Layer 4 of a small transformer language model trained on English Wikipedia (9 layers, counted from 0, width 96).
A neuron's activation on a vector x is GELU(weights . x + bias), where the dot is the dot product.

Input weights of the MLP neurons that the questions are about. A number n stands for (n - 500) times 0.00053.
n8 (bias -0.115): 535,560,393,582,577,238,279,354,439,291,504,399,496,391,579,541,474,445,366,514,570,658,609,607,612,623,586,427,514,623,386,504,486,482,446,536,399,543,562,404,194,415,252,421,387,377,357,685,847,371,657,536,406,544,281,627,433,313,491,574,821,560,675,420,442,639,575,434,362,505,671,240,423,242,595,805,676,912,392,262,555,654,326,513,468,360,119,513,434,746,581,586,223,646,550,634
n58 (bias -0.055): 538,290,585,473,685,57,533,500,700,407,612,462,171,449,669,681,393,213,805,447,386,435,553,547,578,434,515,519,570,238,398,213,382,349,611,616,491,523,282,461,441,707,423,347,653,670,652,495,601,529,455,183,450,727,315,766,766,680,556,384,320,272,402,547,728,367,687,653,752,337,686,559,683,532,727,230,491,539,385,500,510,532,783,459,618,649,769,523,837,458,581,456,458,364,529,505
n89 (bias -0.123): 635,677,561,548,416,509,533,412,556,187,549,837,405,588,435,492,484,344,581,492,388,452,429,488,369,528,408,635,474,630,516,382,517,627,392,525,496,504,783,387,914,441,583,295,475,257,277,236,392,356,293,610,184,541,348,626,471,168,411,492,196,528,448,467,484,492,589,440,587,675,619,437,500,445,521,368,575,555,504,562,500,268,606,570,589,731,354,274,517,472,579,682,601,584,658,594
n105 (bias -0.110): 235,649,620,431,702,425,487,477,526,474,614,377,455,262,338,229,605,546,758,433,695,535,355,256,229,619,803,655,355,495,731,504,334,389,455,509,583,551,176,663,237,394,500,611,347,355,446,380,388,495,534,779,561,509,567,660,424,536,570,392,556,919,330,562,661,536,386,500,491,398,666,458,410,509,473,508,667,625,558,473,350,355,303,593,408,712,504,373,100,329,424,607,237,418,356,575
n295 (bias 0.011): 592,507,488,530,533,29,530,359,504,511,621,299,388,466,363,591,579,555,568,504,472,519,496,742,563,322,434,606,577,614,398,692,488,527,543,520,262,674,346,292,316,584,566,340,725,370,546,480,748,579,452,377,391,404,415,545,523,350,500,410,601,555,545,416,434,396,458,519,664,296,886,676,422,544,562,704,288,404,469,349,630,607,393,456,532,346,574,432,708,625,636,550,583,579,422,362
n307 (bias -0.094): 522,262,584,543,605,583,351,572,200,556,566,531,460,474,570,623,678,536,298,652,616,500,396,412,594,557,307,455,909,373,413,317,735,721,666,405,357,496,761,319,505,559,401,459,455,405,509,693,853,436,677,443,673,646,358,519,451,619,657,353,759,696,726,566,580,442,343,548,491,367,724,470,487,197,563,504,385,325,621,674,591,737,500,875,422,458,517,243,608,526,442,598,456,455,356,283
n340 (bias -0.019): 270,448,224,369,667,529,437,495,322,482,487,594,532,460,679,472,598,477,533,422,391,634,393,342,654,419,442,426,643,458,567,778,231,509,726,366,834,548,659,704,538,517,257,335,413,537,491,406,399,294,435,862,605,550,741,908,491,437,415,443,191,818,367,667,482,523,594,513,404,566,425,470,730,321,634,298,496,476,381,431,324,682,486,777,491,612,522,513,764,321,335,605,572,778,675,545
n355 (bias -0.054): 610,748,705,670,464,255,439,425,516,625,516,407,545,448,666,593,424,563,432,587,504,613,601,512,715,220,588,315,651,534,343,614,551,578,291,429,645,429,562,626,462,367,579,111,620,576,578,249,504,386,300,406,223,320,389,331,788,545,658,684,432,279,681,541,525,401,585,653,532,564,398,524,479,381,554,547,476,385,687,330,294,252,335,437,534,598,571,544,300,698,488,462,338,534,546,344
n368 (bias -0.076): 292,652,335,553,635,496,507,594,507,468,518,453,563,547,533,398,691,492,618,277,431,699,662,408,386,660,523,681,450,628,360,380,405,588,545,767,486,472,617,350,553,469,429,355,756,530,297,367,396,621,626,321,519,654,515,597,430,515,377,518,428,553,295,555,305,511,417,691,628,336,580,612,500,376,489,416,479,237,285,330,504,366,549,696,595,521,708,471,570,580,282,497,380,556,519,661

Each question shows a token from some text and the vector x that enters the MLP there. A number n stands for (n - 500) times 0.012.

" p": 424,378,297,485,345,567,545,535,485,372,571,328,644,325,350,591,479,525,626,519,490,735,522,543,537,578,833,486,608,749,502,605,770,419,607,720,460,432,432,446,705,386,497,617,460,350,574,506,278,398,430,324,430,614,503,521,355,551,555,439,660,449,537,522,644,416,414,459,658,624,481,675,376,349,437,453,265,566,523,419,686,675,485,509,396,440,313,661,552,379,683,452,349,676,459,339
The two highest activations, in order: n295, n8

"os": 398,252,334,532,313,487,362,472,411,510,585,489,620,417,455,609,462,344,474,481,457,536,458,452,395,636,650,709,670,623,642,569,637,383,632,537,502,472,481,610,567,434,713,661,395,348,596,506,253,298,412,322,444,547,761,478,591,439,531,409,716,235,398,638,565,453,463,490,577,621,506,644,557,435,572,733,183,665,582,351,681,613,632,317,572,618,526,542,191,597,561,548,376,638,461,325
Which of these neurons fires most? n105

"ist": 430,250,387,709,328,451,400,322,472,464,596,395,635,446,280,377,535,363,267,631,513,465,339,516,500,570,620,726,642,546,489,698,647,554,540,590,495,583,430,530,522,550,522,586,390,484,504,395,185,378,375,226,202,613,639,549,635,561,505,548,569,340,515,621,663,383,472,477,625,602,518,581,420,372,467,671,320,721,476,626,655,702,512,365,509,596,475,635,311,663,516,408,526,708,618,517
Which of these neurons fires most? n295

"og": 281,301,233,417,368,512,538,375,531,397,457,371,665,473,401,298,393,573,685,542,336,358,313,433,573,619,781,368,657,666,508,505,673,447,534,529,526,482,430,440,701,519,505,648,455,433,526,546,209,394,489,272,511,620,661,598,447,601,674,461,696,391,540,464,593,395,642,543,568,774,366,590,336,393,584,537,401,405,668,392,818,557,760,486,523,595,426,675,538,447,430,499,498,586,548,384
Which of these neurons fires most? n340

" F": 334,424,316,377,250,589,599,504,415,350,596,361,659,391,510,496,311,354,669,314,406,634,487,457,442,593,791,606,506,610,357,594,713,510,721,632,473,510,515,525,785,539,498,620,517,337,420,352,267,553,442,286,520,576,599,537,535,545,640,432,520,484,572,518,542,352,458,490,417,644,423,647,445,539,374,310,386,512,592,569,645,623,553,446,500,731,308,729,589,459,507,507,369,703,561,321
The two highest activations, in order: n368, n89

" ": 456,317,419,549,223,555,596,634,498,318,457,306,738,304,385,400,479,617,537,481,520,485,564,637,449,656,629,604,441,656,563,628,807,533,536,634,451,412,483,522,653,587,576,696,542,303,455,597,152,349,384,250,619,662,407,438,335,537,553,416,710,441,535,646,624,433,467,509,446,636,420,673,451,491,350,534,347,659,515,603,606,654,492,386,488,462,509,339,480,568,471,408,362,639,567,300
Which of these neurons fires most? n307

" J": 422,366,244,418,305,582,699,584,464,297,685,268,619,396,590,516,318,467,554,476,397,723,486,349,482,602,756,590,481,549,517,645,733,401,632,661,462,411,523,532,671,434,460,713,445,498,473,486,238,363,471,331,378,672,556,555,483,508,725,556,520,445,552,597,534,331,524,470,466,781,341,475,399,460,326,489,352,463,535,439,775,538,523,548,539,730,437,580,464,576,508,458,361,650,527,357
The three highest activations, in order: n368, n340, n89

" r": 381,356,447,533,228,664,790,546,437,362,672,355,564,354,575,348,425,597,665,373,448,486,541,447,420,576,670,541,546,633,600,628,617,342,549,711,350,541,379,392,721,538,616,613,556,411,517,510,372,530,398,243,475,660,620,510,351,668,638,340,647,381,509,571,604,345,426,488,557,696,352,734,500,407,359,650,216,581,570,535,579,653,666,377,318,656,413,465,589,442,391,505,399,486,507,368
Which of these neurons fires most? n368

" Un": 382,308,291,490,249,596,432,581,474,462,482,454,679,444,610,410,354,410,740,328,341,641,616,595,536,542,657,644,498,611,605,653,765,495,600,594,377,511,499,468,722,493,548,623,526,378,437,391,283,422,465,298,495,604,637,533,386,714,498,355,520,366,577,571,585,423,405,390,400,662,390,457,484,491,457,421,327,531,626,591,532,633,515,374,654,762,418,548,431,583,685,404,243,674,607,288
Which of these neurons fires most? n89

" ag": 334,207,428,614,242,511,593,347,480,471,507,342,549,460,370,489,524,608,578,442,513,491,542,499,541,635,704,529,349,750,557,652,770,531,455,653,465,586,393,379,699,525,597,607,673,369,535,358,189,508,310,215,345,639,578,611,562,692,523,533,530,392,560,686,562,277,501,406,502,630,425,611,422,565,465,573,401,656,521,451,602,601,639,393,313,557,423,622,627,510,535,303,468,504,537,425
The two highest activations, in order: n295, n58

"wo": 465,299,384,527,299,537,380,234,425,372,713,261,588,465,459,459,575,553,534,347,483,528,467,572,429,490,643,535,594,529,456,531,701,352,704,615,334,622,634,527,725,630,512,654,550,450,574,370,207,197,528,251,454,650,658,514,518,677,716,425,530,412,504,286,646,421,601,577,532,330,410,593,501,457,546,521,409,521,581,412,851,568,638,437,499,593,404,688,569,475,641,507,376,568,469,332
The three highest activations, in order: n58, n295, n307

"er": 483,255,397,643,415,537,351,189,438,515,652,517,715,405,538,409,472,618,445,389,584,483,528,658,482,578,662,555,658,544,512,509,725,374,555,407,527,605,516,255,754,495,718,719,365,416,606,507,320,427,502,271,398,658,597,585,467,438,567,525,426,368,548,501,607,284,435,536,497,776,513,644,291,407,462,749,327,525,567,530,679,474,535,418,448,605,590,698,285,514,414,455,378,626,415,380
The three highest activations, in order: n355, n307, n295

"L": 328,309,286,447,343,617,623,542,442,405,656,355,564,409,452,355,435,433,591,441,372,617,447,565,395,630,730,527,485,479,611,658,690,553,645,733,481,617,533,551,703,533,638,480,497,422,482,579,409,463,439,299,543,584,458,495,264,610,833,461,383,348,674,407,541,421,498,656,295,544,376,619,344,611,462,377,217,408,643,531,704,669,557,456,624,648,325,557,495,573,476,492,430,543,432,329
Which of these neurons fires most? n307

"ition": 454,415,468,633,333,456,489,294,464,486,577,365,803,474,516,279,323,662,398,410,648,441,418,538,530,622,702,752,486,411,654,718,649,381,528,595,510,514,475,591,527,526,583,743,638,400,506,502,265,339,321,208,370,466,510,537,560,520,511,481,543,333,488,597,469,361,388,491,567,573,355,626,302,572,538,553,244,640,537,570,531,553,576,292,612,573,430,830,463,549,600,422,460,765,415,492
Which of these neurons fires most? n355